Layer 7 of a small transformer language model trained on English Wikipedia (16 layers, counted from 0, width 128).
A neuron adds its activation times its output weights to the MLP's output. To switch it off is to set its activation to zero at one token and run the rest of the model.
A neuron's activation on a vector x is SiLU(gate . x) times (in . x), where the dot is the dot product.

Input weights of the MLP neurons that the questions are about. A number n stands for (n - 500) times 0.00074.
n76 gate: 486 668 369 382 626 510 547 567 144 475 676 542 567 535 641 462 693 400 814 706 552 311 422 645 438 432 537 492 501 414 330 486 339 146 556 399 363 323 458 348 714 428 740 462 412 567 412 352 539 722 406 634 575 631 486 521 638 471 398 472 120 870 699 294 295 530 70 477 402 408 410 614 363 468 504 559 472 443 442 494 573 702 527 591 177 756 689 507 463 357 674 579 260 608 390 390 253 496 551 543 650 443 536 585 804 414 171 321 507 547 393 545 512 681 390 363 453 321 480 718 455 638 531 438 633 712 492 642
n94 gate: 80 454 556 765 611 497 422 510 519 502 533 361 479 618 518 771 309 474 637 560 710 767 438 466 49 545 469 653 559 489 501 569 771 452 419 669 681 588 537 815 659 618 525 618 565 578 489 473 745 543 639 28 556 398 506 430 705 514 88 321 488 448 427 261 702 519 482 848 367 478 819 323 379 586 681 328 669 804 579 488 689 774 573 595 529 480 646 291 344 396 445 416 552 301 519 483 482 590 387 435 299 456 367 548 567 496 679 409 199 656 385 625 451 602 498 523 608 582 315 357 340 318 589 437 583 462 590 573
n120 gate: 431 679 319 410 245 375 229 352 442 427 432 494 324 439 446 540 504 637 731 562 607 665 396 388 577 465 730 856 629 527 409 548 130 295 581 336 802 585 460 546 452 472 349 483 468 518 566 330 536 703 418 387 600 319 492 595 482 499 793 248 563 495 396 774 459 467 433 257 330 414 648 363 727 656 396 295 862 410 472 530 403 410 843 479 602 532 319 382 337 539 821 352 315 262 535 629 720 519 727 401 691 369 777 370 306 492 354 396 361 30 654 321 495 891 503 576 493 458 414 607 348 760 432 719 528 600 473 458
n231 gate: 385 608 371 658 629 444 653 625 539 612 461 529 280 569 305 352 757 658 409 443 359 519 581 353 576 736 607 388 724 350 716 582 623 349 483 753 302 516 398 584 514 551 472 566 309 404 790 638 567 672 406 437 722 189 674 654 396 527 624 452 773 648 794 576 479 786 467 411 431 551 388 625 573 566 817 544 685 423 344 639 388 558 408 513 186 348 417 466 511 207 223 520 607 387 395 418 390 682 229 463 582 587 311 322 499 348 317 332 669 395 572 476 342 410 348 575 291 642 175 421 621 602 637 516 355 462 513 412
n256 gate: 443 830 747 461 584 719 529 483 651 914 400 397 428 318 413 425 255 526 672 660 726 587 474 434 307 479 317 357 449 548 248 674 501 547 525 558 286 414 428 686 557 22 220 435 355 327 591 475 617 532 38 330 771 378 366 500 736 294 642 323 602 590 346 339 465 437 294 520 622 565 738 583 387 498 178 146 826 455 689 459 284 459 706 670 370 293 625 618 545 318 553 322 610 497 613 130 491 418 710 479 848 564 592 428 788 584 243 453 416 331 422 342 438 373 520 388 617 268 464 604 595 630 434 343 564 488 652 208
n312 gate: 392 568 817 604 405 536 419 264 253 643 306 825 346 274 367 398 557 677 519 381 604 442 443 528 363 454 749 231 468 412 679 171 557 388 294 796 200 404 584 361 732 542 482 339 285 658 578 497 778 389 621 667 441 780 507 510 373 391 559 483 289 340 533 641 557 646 215 771 524 641 203 434 554 645 532 570 531 428 667 525 583 239 673 479 344 669 617 480 782 630 573 752 576 584 505 517 469 411 751 554 774 282 789 190 414 400 402 286 412 357 441 655 604 575 582 394 328 481 676 470 604 512 136 579 800 377 473 752
n76 in: 576 299 173 635 640 536 588 611 363 523 522 549 398 635 586 536 673 381 583 610 420 425 189 469 579 379 417 533 567 695 546 504 679 541 473 576 432 572 439 735 547 546 650 241 461 650 452 380 558 433 520 264 232 157 333 630 301 531 556 440 603 493 431 340 474 450 594 558 439 864 513 726 437 556 553 648 528 460 385 536 405 782 512 434 536 515 575 774 637 965 414 661 594 597 475 355 519 280 330 394 627 710 548 648 543 391 598 410 366 559 46 619 501 645 361 543 502 256 641 352 397 339 426 693 711 522 515 757
n94 in: 432 674 693 340 637 541 393 587 764 532 589 361 488 331 701 451 893 388 559 458 669 516 483 293 429 462 559 273 386 332 676 342 544 560 335 761 626 404 200 716 366 383 467 160 562 500 490 782 330 220 464 333 394 608 474 493 601 742 602 662 456 414 484 544 542 554 735 613 726 386 600 608 804 602 378 602 664 421 453 343 278 809 638 256 261 420 616 612 218 549 604 698 472 394 716 354 817 843 623 326 251 504 637 342 341 472 666 485 421 461 412 492 99 640 363 412 502 508 443 363 245 430 392 240 814 396 468 522
n120 in: 326 453 848 366 345 331 867 335 608 580 670 504 433 677 784 281 474 617 390 453 466 507 310 470 637 662 332 494 350 567 488 591 406 690 798 408 536 683 744 807 392 423 546 476 511 514 677 751 547 663 224 332 252 605 807 569 346 627 565 499 236 724 645 423 599 695 602 672 491 553 341 578 596 438 397 883 493 575 444 570 631 574 289 501 596 414 441 347 524 386 266 288 448 401 469 448 307 498 624 739 109 632 369 403 538 443 212 394 581 392 516 557 549 446 397 838 551 457 286 378 904 561 288 484 313 328 652 517
n231 in: 683 500 513 526 703 421 449 556 706 558 136 678 244 473 266 277 391 394 200 676 264 540 797 613 612 437 406 330 570 452 599 579 419 554 383 487 648 473 423 650 338 545 453 698 433 542 831 592 592 461 689 274 645 344 307 714 54 546 573 843 604 515 418 305 507 346 293 452 265 638 294 536 458 501 744 856 398 548 344 586 101 703 502 471 599 278 405 382 551 490 392 431 445 373 480 472 619 497 577 460 385 593 412 609 375 302 523 334 356 393 391 365 443 518 353 470 462 570 445 338 488 564 491 567 182 478 453 241
n256 in: 302 418 598 636 662 559 165 719 303 310 440 433 562 241 412 354 632 499 809 703 683 668 572 249 284 611 528 606 645 566 536 726 78 491 517 573 563 504 346 867 446 326 621 705 631 501 510 539 345 377 752 444 535 627 406 369 654 33 906 357 317 788 301 488 382 416 429 656 401 584 459 540 512 440 374 232 475 459 398 611 453 811 539 571 196 541 434 582 442 526 686 285 194 354 885 485 461 519 633 429 295 549 674 539 662 359 807 163 406 403 298 676 651 417 833 612 290 80 469 412 422 502 446 646 687 667 566 641
n312 in: 338 435 354 490 471 395 406 577 219 657 627 181 745 617 511 401 711 611 538 464 477 492 526 318 621 655 640 518 566 616 410 471 450 589 637 462 477 547 826 430 428 738 302 760 566 450 469 394 588 434 656 244 667 30 476 490 289 354 664 416 421 214 565 535 477 613 483 346 393 676 499 545 619 264 333 542 427 670 566 705 360 715 389 333 537 793 357 414 521 596 474 315 522 602 419 701 526 392 419 559 237 710 407 223 648 467 289 459 695 444 515 291 600 648 210 506 422 372 247 561 524 371 470 390 431 606 792 470

Output weights of the MLP neurons that the questions are about. A number n stands for (n - 500) times 0.00067.
n76: 405 590 511 480 368 647 659 513 426 503 595 294 472 233 593 327 434 529 405 367 484 246 863 567 650 549 402 525 608 391 845 589 305 274 620 400 293 495 525 364 439 622 403 543 305 519 485 641 383 652 413 529 340 636 558 227 527 454 552 548 589 392 444 476 566 462 486 584 517 540 315 735 507 528 332 454 585 748 470 430 182 336 566 422 277 462 566 345 597 208 385 504 490 137 596 385 730 714 419 587 672 393 542 297 596 676 586 320 640 757 370 321 655 492 570 432 372 532 486 688 676 628 292 340 45 545 318 624
n94: 286 773 787 738 572 672 426 473 645 556 431 615 523 655 730 607 603 423 495 567 532 665 391 364 268 328 486 457 414 522 498 292 879 233 210 468 461 500 372 825 510 720 534 296 612 262 437 678 292 644 430 336 670 463 214 317 575 551 427 318 489 638 314 345 638 829 570 633 508 370 787 434 495 381 578 740 579 789 258 755 480 622 433 506 157 431 857 730 412 598 481 649 464 460 391 636 802 456 200 522 405 551 284 436 610 485 551 694 547 717 318 455 364 460 539 243 460 438 392 314 398 641 444 388 405 631 437 505
n120: 539 492 408 642 421 579 356 530 570 629 426 673 638 472 530 318 367 531 477 447 579 410 426 581 375 251 297 697 472 558 596 691 375 557 423 514 434 321 714 513 626 98 609 649 704 372 632 667 975 286 397 603 478 778 530 232 449 497 516 695 421 572 357 460 685 466 402 590 287 294 516 526 381 492 730 474 654 415 109 233 739 681 651 421 638 666 742 381 383 768 191 337 326 287 658 436 689 261 370 665 468 530 567 419 742 691 349 485 440 254 704 713 701 683 488 604 572 552 461 650 246 489 529 447 393 462 465 339
n231: 590 683 314 342 501 383 666 422 362 293 499 370 438 280 484 428 372 569 659 414 762 551 648 651 378 597 427 360 479 508 312 370 394 514 392 480 539 528 258 414 415 553 474 625 264 581 545 532 678 467 509 773 536 474 543 83 739 507 294 577 604 759 594 411 311 410 500 692 319 284 287 308 369 518 359 312 767 654 673 629 366 602 445 472 421 427 534 394 438 181 832 168 290 401 729 640 614 571 673 308 265 686 639 689 349 681 426 471 407 526 495 293 714 300 392 604 539 711 630 914 837 606 757 581 300 591 449 494
n256: 459 589 378 630 318 452 622 217 412 609 636 480 402 273 467 707 719 565 194 574 557 714 444 673 416 521 376 238 835 573 480 418 277 516 330 440 348 559 417 616 284 917 463 646 529 219 644 499 262 462 419 339 512 453 622 588 567 478 359 433 429 531 654 504 98 594 274 204 274 320 293 654 462 406 150 633 252 176 793 687 646 605 786 560 507 356 364 422 503 622 591 686 360 166 689 358 238 306 530 742 739 620 821 608 585 527 569 567 98 594 345 547 490 644 482 527 271 440 504 708 381 638 562 262 771 378 677 386
n312: 481 264 556 354 567 494 434 458 380 681 372 299 458 394 638 238 257 521 226 402 534 627 600 514 654 296 399 521 557 484 327 641 655 366 395 554 433 494 679 694 649 552 349 676 571 608 552 606 340 700 647 258 579 591 667 550 466 510 409 211 207 433 550 642 364 557 373 487 350 392 546 487 635 396 428 421 649 427 557 548 400 60 280 343 714 620 392 771 681 641 214 646 481 408 497 515 569 511 273 613 591 685 672 321 740 341 270 841 391 346 150 695 292 311 329 873 412 393 720 182 426 522 335 730 458 475 667 339

Each question names a token from some text and the token that comes next. It shows the vector x that enters the MLP there. A number n stands for (n - 500) times 0.0064.

Then comes g, the gradient of the next token's log-probability with respect to the MLP's output, scaled to length 1. A neuron's effect is roughly proportional to its activation times (output weights . g). A number n stands for (n - 500) times 0.00073.

"uc", then "ta"
x: 408 700 487 616 611 453 668 526 457 547 501 504 669 475 382 533 479 387 392 222 476 560 453 455 538 536 662 521 440 446 585 197 360 243 532 531 460 541 576 670 510 526 481 541 415 455 781 567 422 638 419 544 512 350 516 423 775 658 452 444 587 585 384 357 419 651 654 589 612 380 598 379 369 546 550 512 358 480 565 468 74 373 557 566 523 593 612 397 518 494 263 651 482 471 471 572 560 787 394 560 557 483 462 413 438 442 417 301 648 625 429 573 353 279 495 591 461 299 488 346 552 330 568 448 475 656 662 639
g: 342 669 512 450 663 587 429 650 478 535 532 439 524 623 505 587 437 347 445 452 639 501 513 472 306 651 560 405 464 424 555 533 496 509 471 296 529 498 550 528 795 461 612 554 757 557 698 331 494 641 625 466 749 409 243 442 524 627 452 425 639 339 539 376 423 425 440 458 498 487 451 589 566 668 555 661 215 772 447 380 393 467 414 478 337 393 594 728 260 517 498 210 572 435 525 641 534 485 637 424 350 567 511 531 577 622 550 629 516 406 513 433 500 467 361 263 484 266 524 583 297 634 371 569 390 177 579 307
Switching off which neuron hurts the next token most? n94

"ta", then "se"
x: 598 467 463 789 581 594 524 545 548 563 526 662 562 634 421 506 613 492 559 524 646 559 684 391 303 447 688 695 662 328 672 345 462 285 526 351 639 665 577 564 570 619 547 309 599 444 589 484 278 650 311 637 585 390 315 556 479 474 496 504 539 567 371 764 356 610 725 492 439 559 548 344 413 587 656 454 476 428 474 469 351 418 508 408 489 406 593 395 333 442 456 605 458 530 383 449 636 628 396 401 438 666 525 414 671 380 738 436 661 657 465 518 293 386 575 440 381 412 577 671 514 463 578 643 486 540 636 543
g: 507 372 518 765 593 490 664 442 502 627 319 315 525 507 533 667 515 501 662 404 606 510 512 302 389 644 539 424 434 493 516 641 794 342 504 525 517 456 434 507 671 509 533 473 374 526 493 639 480 324 675 530 294 415 266 565 542 532 602 571 258 365 476 293 384 200 577 443 495 422 488 526 406 558 528 513 558 426 637 685 278 458 489 570 553 392 374 566 348 520 733 532 493 330 310 605 402 573 317 566 450 464 911 407 474 377 574 507 687 589 542 371 473 677 342 528 540 694 582 431 375 578 432 589 561 643 254 429
Switching off which neuron hurts the next token most? n120

" attend", then "e"
x: 510 426 443 639 609 513 537 534 422 551 320 385 481 462 392 537 366 508 691 584 302 568 448 428 576 517 694 678 406 413 460 471 519 217 581 435 571 595 457 553 305 655 567 387 228 351 471 527 445 356 322 580 486 601 546 409 169 519 456 595 660 377 416 656 571 374 537 536 407 508 465 280 582 566 519 431 312 406 455 405 458 459 277 501 418 474 659 423 537 444 343 559 531 439 334 535 621 738 457 529 447 592 438 579 518 536 443 431 502 399 217 352 498 218 433 456 446 363 385 382 657 352 586 366 470 657 532 471
g: 503 606 437 632 523 440 323 487 463 477 266 435 500 393 212 334 472 576 528 764 505 496 559 486 267 657 555 566 476 424 492 327 470 437 652 467 418 454 444 369 530 467 735 443 633 297 631 439 519 840 558 471 469 430 563 503 539 747 188 369 391 303 342 510 624 551 610 520 557 336 430 446 377 629 653 448 387 745 269 540 429 514 386 634 399 531 569 493 482 598 505 551 562 592 658 407 659 522 771 722 475 653 463 479 462 538 416 566 710 487 634 586 415 485 702 502 650 374 646 686 410 364 514 600 413 405 434 629
Switching off which neuron hurts the next token most? n231

"cu", then "ron"
x: 535 470 496 820 775 452 625 487 360 567 560 528 443 527 375 496 376 606 424 449 462 623 570 346 443 529 430 542 611 500 458 310 228 494 548 619 279 513 683 380 612 440 421 517 561 647 456 512 295 500 492 483 376 389 393 304 599 552 612 414 521 595 392 574 464 530 541 477 588 561 747 427 456 760 650 460 404 325 638 695 534 361 436 593 413 606 368 510 446 349 466 668 378 331 413 598 614 615 389 377 303 517 377 388 723 534 767 409 592 623 346 612 514 278 525 510 232 338 532 651 544 480 425 454 504 553 416 561
g: 472 529 548 394 572 320 514 394 418 387 591 399 542 536 531 476 350 616 702 663 394 658 461 611 624 517 663 660 414 549 518 293 688 320 688 433 709 282 505 530 489 570 660 676 599 504 449 577 598 620 334 499 415 475 754 371 405 456 633 455 396 659 306 475 626 673 445 466 487 555 603 431 519 465 486 412 389 470 290 456 658 723 582 678 508 732 807 535 685 320 212 723 628 599 745 455 559 574 446 567 678 558 585 478 603 467 653 594 381 671 587 337 461 603 619 535 480 484 528 510 510 245 530 568 480 525 524 484
Which neuron, switched off, raises the next token's probability most? n94

"ol", then " and"
x: 517 538 568 618 545 335 514 444 557 636 434 579 620 733 278 455 436 620 567 440 489 392 553 322 534 406 834 749 426 504 760 478 481 424 370 440 464 561 702 559 759 633 389 410 496 365 503 458 433 562 417 615 500 468 506 426 514 516 577 551 434 457 439 389 434 663 634 675 562 807 669 477 539 469 516 447 534 160 463 448 504 448 473 598 608 538 552 398 468 394 320 620 427 425 408 649 594 643 385 408 526 602 490 389 548 538 600 534 642 389 324 593 530 477 415 472 399 327 357 396 560 402 486 578 520 400 424 585
g: 585 794 320 120 441 253 612 585 496 511 682 491 485 437 402 610 631 648 631 547 481 458 664 495 448 480 567 396 622 335 603 687 508 389 480 592 487 718 274 543 231 340 376 606 651 192 346 462 521 688 509 786 538 467 573 551 402 502 353 564 430 611 396 540 489 459 538 321 588 324 674 351 551 442 685 486 516 374 344 509 621 381 378 241 596 566 444 592 542 411 576 364 576 604 549 586 431 552 528 539 568 619 530 520 548 531 448 650 526 628 565 553 470 744 439 542 457 595 400 592 571 527 679 483 520 538 485 755
Which neuron, switched off, raises the next token's probability most? n231

" Bur", then "ning"
x: 536 538 553 678 490 526 496 498 410 555 624 388 597 538 242 375 437 513 699 438 405 682 161 546 487 410 806 725 430 455 658 413 553 515 637 502 349 453 624 521 447 678 646 451 526 417 359 485 292 564 431 506 524 733 386 361 433 379 562 659 615 499 395 489 561 426 594 735 364 330 523 513 515 505 397 439 469 507 540 391 544 424 333 492 608 509 480 437 566 368 635 440 554 436 372 554 494 586 411 563 485 549 448 421 471 620 552 498 637 616 480 460 481 238 441 461 620 367 260 598 475 468 535 567 500 596 650 322
g: 615 542 382 594 488 550 563 444 450 460 323 315 495 656 498 509 559 655 508 469 435 434 391 677 557 505 404 368 486 338 529 545 547 383 473 500 525 337 632 559 412 488 331 402 498 566 414 342 519 354 547 575 388 592 202 684 607 462 532 437 515 617 530 484 538 446 480 604 533 670 471 553 593 812 355 327 331 648 574 560 674 408 506 536 658 545 446 298 327 562 408 533 150 617 796 337 347 469 297 272 654 579 422 503 417 586 678 637 446 340 514 374 509 568 447 365 756 520 381 477 424 249 631 403 808 580 429 499
Switching off which neuron hurts the next token most? n94

"col", then "ò"
x: 472 692 689 546 647 337 540 433 279 582 435 617 621 595 348 412 518 424 501 593 548 408 487 295 415 510 726 553 438 446 723 301 687 310 504 592 643 437 681 466 546 646 462 577 490 518 486 453 405 384 526 595 495 371 363 248 801 533 617 418 516 315 449 584 357 271 483 528 413 509 523 304 452 549 548 558 469 458 527 604 461 486 425 685 593 819 449 496 578 427 546 683 534 680 403 638 459 554 365 549 531 686 288 273 477 426 478 475 520 487 327 432 331 426 388 378 350 380 432 449 551 615 462 530 514 487 452 673
g: 639 395 611 634 527 455 419 417 547 590 474 425 545 353 510 506 507 315 571 460 664 527 441 334 370 239 368 636 525 581 420 535 609 372 413 327 459 383 359 469 534 530 267 733 458 540 635 413 399 270 597 370 446 665 533 568 532 471 486 513 653 464 471 817 408 410 377 507 223 391 463 385 672 299 435 533 638 397 604 584 456 606 406 749 251 543 510 562 476 610 534 473 483 498 514 512 329 616 342 395 621 351 615 724 383 397 432 265 393 349 130 487 429 505 391 507 369 605 445 487 481 728 287 546 506 521 577 619
Switching off which neuron hurts the next token most? n312

"and", then "hi"
x: 714 603 606 523 646 381 421 636 441 607 543 494 470 600 303 524 290 561 310 752 277 365 349 249 546 471 520 587 398 514 728 491 498 370 623 528 510 455 747 591 570 743 541 522 493 301 513 445 488 286 479 513 495 310 391 507 421 533 690 644 340 414 340 337 553 544 481 465 297 545 403 470 634 515 717 482 261 440 342 443 394 444 236 547 531 652 542 414 596 307 441 528 506 582 503 505 442 595 603 453 578 464 697 468 466 529 435 444 665 631 417 342 367 400 486 528 363 419 418 403 591 394 482 526 725 717 479 430
g: 562 587 556 557 668 492 530 554 490 568 526 483 515 484 331 572 846 510 577 543 449 624 580 469 456 744 546 399 537 465 424 380 397 601 463 196 500 387 856 523 418 424 615 364 504 634 571 656 402 694 257 318 499 364 560 402 692 420 376 326 594 496 718 417 369 404 462 562 611 301 407 563 584 529 603 538 463 500 310 527 486 518 369 431 466 548 602 343 494 462 623 619 515 412 398 387 423 781 290 528 417 594 583 522 476 837 316 684 531 522 691 499 493 496 563 539 401 582 566 624 817 536 709 387 552 561 525 606
Switching off which neuron hurts the next token most? n231

" His", then " older"
x: 347 616 522 681 655 732 549 381 376 535 424 427 536 746 401 389 363 553 673 625 380 351 518 576 509 566 849 659 370 417 514 373 436 471 565 427 674 539 421 679 355 524 726 511 516 71 473 563 439 682 354 547 492 430 406 397 332 635 515 572 605 555 503 534 540 501 494 659 440 669 740 502 407 592 399 519 578 533 539 523 650 430 492 400 465 401 454 532 558 491 504 334 524 419 401 472 592 497 336 606 491 390 358 641 522 580 624 518 554 501 395 524 491 441 371 551 520 409 597 539 577 485 613 464 489 630 554 472
g: 469 538 653 400 525 454 445 310 398 401 709 456 651 523 214 557 407 666 546 737 315 544 546 668 621 592 501 414 530 570 326 326 602 480 539 563 502 412 513 410 646 608 460 523 540 556 709 629 281 697 544 425 298 638 572 633 546 587 262 440 612 674 299 714 577 592 419 388 571 460 429 394 428 536 554 548 525 382 508 338 517 493 641 559 575 565 375 556 242 543 511 556 558 570 407 734 338 293 413 758 481 490 777 739 579 561 460 509 530 390 709 424 670 588 513 586 459 614 358 344 541 581 510 302 663 473 377 592
Switching off which neuron hurts the next token most? n94

" Temple", then " installation"
x: 480 275 364 503 561 339 432 433 384 469 560 510 594 568 332 524 519 437 736 674 471 547 356 390 462 466 767 725 330 351 715 508 411 481 502 504 695 429 634 502 287 614 576 361 644 332 377 515 357 574 501 522 425 523 394 394 346 468 465 422 673 367 322 591 505 471 699 572 420 477 476 396 530 590 428 436 509 437 434 453 503 457 344 575 409 365 597 465 419 402 513 316 460 456 538 756 559 599 506 449 374 516 457 461 438 508 434 389 532 585 403 561 470 242 330 305 442 169 312 631 639 388 483 482 454 555 577 466
g: 168 410 336 506 455 436 539 556 764 234 323 666 331 518 686 462 487 483 499 499 429 311 682 536 472 493 504 642 681 590 321 438 390 538 731 542 433 528 369 617 390 424 299 466 542 543 337 610 466 475 545 707 584 442 305 573 545 447 577 515 514 549 462 466 570 650 606 664 575 378 649 530 730 531 667 463 637 398 433 576 558 603 631 578 502 537 674 526 517 609 305 510 617 659 584 559 503 445 431 315 616 497 253 578 481 653 450 799 565 423 482 780 547 395 263 673 385 508 501 560 253 388 398 467 363 581 440 502
Switching off which neuron hurts the next token most? n256

" acid", then "s"
x: 621 366 605 551 514 375 626 544 502 637 344 659 448 646 489 458 397 449 599 474 509 519 462 525 398 478 758 587 545 407 635 370 444 530 413 474 642 463 536 527 597 582 512 372 532 329 460 645 423 583 442 626 405 532 430 430 318 462 432 501 806 432 352 543 395 533 701 595 544 614 465 326 483 676 639 361 450 203 483 328 491 308 469 497 437 528 675 398 507 523 547 580 577 638 351 475 496 676 457 425 397 471 346 367 606 526 606 384 652 402 446 607 534 263 687 460 365 202 380 604 542 301 350 516 528 481 591 534
g: 512 393 421 685 364 455 369 407 374 467 455 566 482 469 546 695 654 504 728 563 393 478 490 395 426 573 499 409 402 775 522 475 577 477 773 538 588 504 532 463 588 473 707 451 63 444 556 429 388 748 478 519 593 446 486 654 598 460 696 527 218 581 502 455 352 446 560 486 494 472 474 459 431 652 571 320 596 315 490 508 600 486 414 625 482 496 595 400 553 577 665 531 559 523 605 523 513 578 608 572 358 735 437 533 440 483 373 438 608 533 596 439 383 588 553 206 357 563 205 531 555 370 185 793 542 610 591 256
Switching off which neuron hurts the next token most? n312

" ", then "ol"
x: 436 323 442 472 392 658 469 371 448 549 439 417 514 642 513 348 418 623 701 628 545 253 386 407 506 586 833 451 531 440 454 577 491 194 490 370 492 541 378 530 499 613 682 375 486 487 484 615 456 580 315 633 448 463 346 577 471 535 584 605 584 427 289 538 551 536 685 724 469 560 637 547 453 533 533 559 612 457 414 490 520 545 531 492 443 561 473 380 436 453 518 312 393 371 504 464 581 541 456 507 549 489 515 497 646 535 634 490 801 684 286 569 453 263 432 567 430 469 533 584 584 449 607 634 519 449 452 290
g: 533 554 629 671 593 442 450 536 509 531 402 493 588 656 365 428 355 641 324 575 439 470 605 516 555 447 528 618 679 692 531 367 658 609 611 514 614 316 640 519 671 455 421 300 510 671 400 124 398 315 309 497 471 610 641 442 261 565 452 510 601 387 639 365 603 784 422 479 560 506 765 570 363 579 550 483 554 317 555 590 534 534 605 548 552 493 476 516 593 637 280 730 374 602 456 704 486 487 416 524 668 476 619 362 546 318 545 264 457 272 582 501 557 293 564 569 488 501 621 154 479 486 438 405 408 539 396 403
Switching off which neuron hurts the next token most? n231

" activity", then ";"
x: 626 344 538 307 517 646 574 470 404 540 340 464 481 697 538 411 511 561 678 558 451 362 485 441 379 492 781 508 428 292 604 330 433 388 622 560 459 658 516 582 366 684 580 337 588 381 602 578 519 496 488 692 452 459 445 502 68 399 760 476 750 418 397 562 375 581 621 579 469 692 513 400 484 625 548 406 427 488 414 578 462 364 378 561 494 418 660 420 486 450 476 508 447 426 541 471 438 639 375 587 493 466 444 670 669 557 561 301 627 548 487 475 518 401 578 550 311 460 388 683 569 381 532 476 643 542 550 542
g: 520 567 613 163 439 232 442 535 687 480 282 456 403 355 503 608 580 645 385 627 415 568 596 645 399 649 603 390 613 491 546 639 524 612 394 379 510 467 336 560 779 335 413 381 477 665 341 530 720 620 633 463 409 552 570 723 523 516 533 491 454 476 564 349 473 457 629 606 433 388 420 417 543 364 670 301 426 474 472 694 586 368 527 457 538 579 759 471 508 474 325 461 526 554 571 457 495 551 543 266 413 673 436 405 578 529 262 682 577 666 392 515 360 275 551 480 497 617 429 529 431 218 500 567 402 407 220 717
Switching off which neuron hurts the next token most? n256

" process", then " to"
x: 588 369 561 578 615 532 625 522 475 518 358 545 651 548 452 397 455 496 465 646 327 476 414 529 510 477 737 668 552 413 682 290 468 393 545 376 669 593 595 554 442 660 437 352 464 369 716 631 541 392 464 577 577 517 419 415 282 499 661 620 679 425 358 511 310 458 734 599 492 520 392 420 486 490 668 416 401 448 478 433 527 229 371 515 539 621 614 234 559 575 371 618 443 431 490 501 541 617 338 566 390 570 354 544 619 503 488 532 542 476 378 468 603 297 479 549 264 249 360 594 511 161 566 362 484 558 593 630
g: 578 517 483 280 448 328 387 546 557 652 584 477 403 615 714 427 386 393 668 560 385 453 783 350 583 558 552 601 543 367 450 485 889 643 262 542 309 661 425 523 291 475 660 561 270 737 339 427 557 491 508 697 576 336 621 450 297 438 287 565 494 503 494 492 391 280 426 370 572 614 402 468 518 510 451 466 621 532 496 458 282 329 398 581 409 445 478 655 542 292 770 513 445 660 547 329 503 311 545 387 477 529 387 529 520 448 584 588 659 319 506 441 664 627 367 376 506 495 531 625 664 456 492 501 377 349 464 506
Switching off which neuron hurts the next token most? n231

" Lamb", then "rus"
x: 577 673 677 449 617 256 497 382 375 506 520 431 554 551 137 272 356 458 399 740 390 333 382 339 551 521 768 661 456 389 771 365 565 360 512 513 530 370 706 430 457 692 550 566 513 392 484 483 491 504 427 481 391 553 441 337 491 533 512 536 592 594 417 706 565 515 652 665 410 317 666 495 457 536 513 429 497 474 546 397 459 462 116 414 610 487 601 551 451 349 561 470 614 443 378 599 494 466 498 517 380 412 399 369 438 667 669 279 590 467 480 486 510 386 370 417 349 348 505 557 576 425 448 439 607 634 537 394
g: 599 505 485 483 440 609 486 612 477 437 655 481 417 600 611 586 609 302 594 715 434 430 737 524 439 518 503 633 641 727 173 455 734 430 518 543 279 425 628 427 734 606 541 661 524 540 522 504 306 618 455 476 479 629 502 498 439 462 568 414 495 562 552 509 423 709 433 745 398 543 643 365 726 621 514 384 656 554 571 448 450 519 596 590 495 400 495 428 554 488 580 575 583 451 638 547 892 669 591 283 556 667 602 437 624 637 536 595 474 564 460 657 651 393 367 737 292 664 428 392 236 559 387 477 525 488 725 371
Switching off which neuron hurts the next token most? n312

" con", then "te"
x: 492 600 502 684 482 527 357 557 511 621 444 450 549 653 531 376 386 665 777 363 295 452 327 481 451 601 768 427 535 520 655 425 415 445 587 328 553 552 492 615 489 583 636 475 385 403 570 648 446 430 355 539 349 544 311 433 546 514 354 564 661 484 295 392 208 309 663 701 439 427 540 573 499 597 371 448 525 545 491 464 398 376 334 576 466 444 609 518 468 585 589 436 511 332 594 500 585 571 470 505 625 614 429 452 532 669 558 414 578 559 449 524 554 215 449 489 644 455 440 635 640 319 526 470 513 533 671 292
g: 330 617 344 431 782 613 551 350 320 559 403 416 320 428 544 547 408 623 525 331 718 743 573 382 340 463 494 437 559 567 575 294 316 524 492 462 645 173 455 482 717 644 503 381 624 498 501 416 413 558 573 381 378 511 530 438 561 436 570 472 297 467 701 568 530 496 475 473 532 383 571 777 236 676 443 506 245 593 564 550 539 465 702 552 491 432 394 353 324 588 327 327 326 554 486 365 514 592 482 516 445 300 610 478 636 469 451 380 605 644 446 299 539 522 501 446 583 344 834 448 425 511 443 696 465 551 412 434
Switching off which neuron hurts the next token most? n256

"ly", then "ze"
x: 668 628 407 748 549 598 483 613 353 633 561 420 632 461 515 525 497 459 443 447 458 382 549 599 329 484 608 454 575 490 533 236 368 332 481 315 608 538 564 437 346 616 522 419 552 390 424 791 335 496 547 521 432 189 290 328 402 725 558 420 562 526 524 419 440 471 609 648 536 583 417 430 563 617 802 424 545 265 661 492 462 357 444 601 627 472 736 366 622 480 537 483 545 349 437 429 642 539 439 486 313 363 433 435 578 601 491 351 664 525 610 227 628 567 532 492 391 575 350 508 387 554 598 390 302 640 397 469
g: 475 506 687 349 361 333 569 599 670 376 602 467 478 555 425 464 824 324 381 335 529 596 625 563 289 354 400 387 450 684 435 401 370 357 476 607 372 527 431 511 591 524 508 383 331 708 529 426 639 358 567 566 337 569 486 425 450 572 540 515 689 448 416 628 379 764 565 594 289 432 438 575 529 352 434 591 567 438 430 329 591 714 532 397 585 649 418 480 625 614 521 674 442 237 434 267 650 372 344 852 523 294 474 451 474 583 489 548 501 523 426 372 420 429 565 631 708 506 717 615 603 568 538 607 353 491 306 479
Switching off which neuron hurts the next token most? n231

"id", then "or"
x: 684 367 707 672 464 497 367 453 411 494 527 502 279 500 344 559 618 571 445 506 441 822 405 450 420 479 680 410 463 486 580 471 480 463 522 412 437 483 669 714 438 497 570 538 584 439 451 537 513 464 483 590 473 323 393 445 599 598 478 463 529 415 381 376 566 754 769 505 518 544 628 695 568 587 488 436 696 23 613 389 534 485 402 418 588 400 655 263 546 504 490 660 395 334 394 548 479 461 386 564 388 535 492 351 724 482 662 296 559 569 359 520 401 433 772 550 386 585 522 422 539 419 326 520 591 605 571 610
g: 429 499 533 596 557 735 306 381 368 394 200 465 522 680 508 574 516 435 538 422 435 434 370 502 411 525 500 667 452 363 469 474 571 557 554 447 655 227 532 259 502 604 529 613 424 505 272 407 692 486 570 505 488 441 494 390 487 515 517 413 476 978 283 574 285 396 660 727 356 412 560 475 502 532 616 685 592 661 398 335 447 466 481 502 653 396 567 495 703 521 504 496 449 476 589 726 848 462 379 514 368 455 475 555 441 528 370 473 437 375 368 604 390 524 625 663 611 425 695 419 494 446 610 541 568 772 574 556
Switching off which neuron hurts the next token most? n94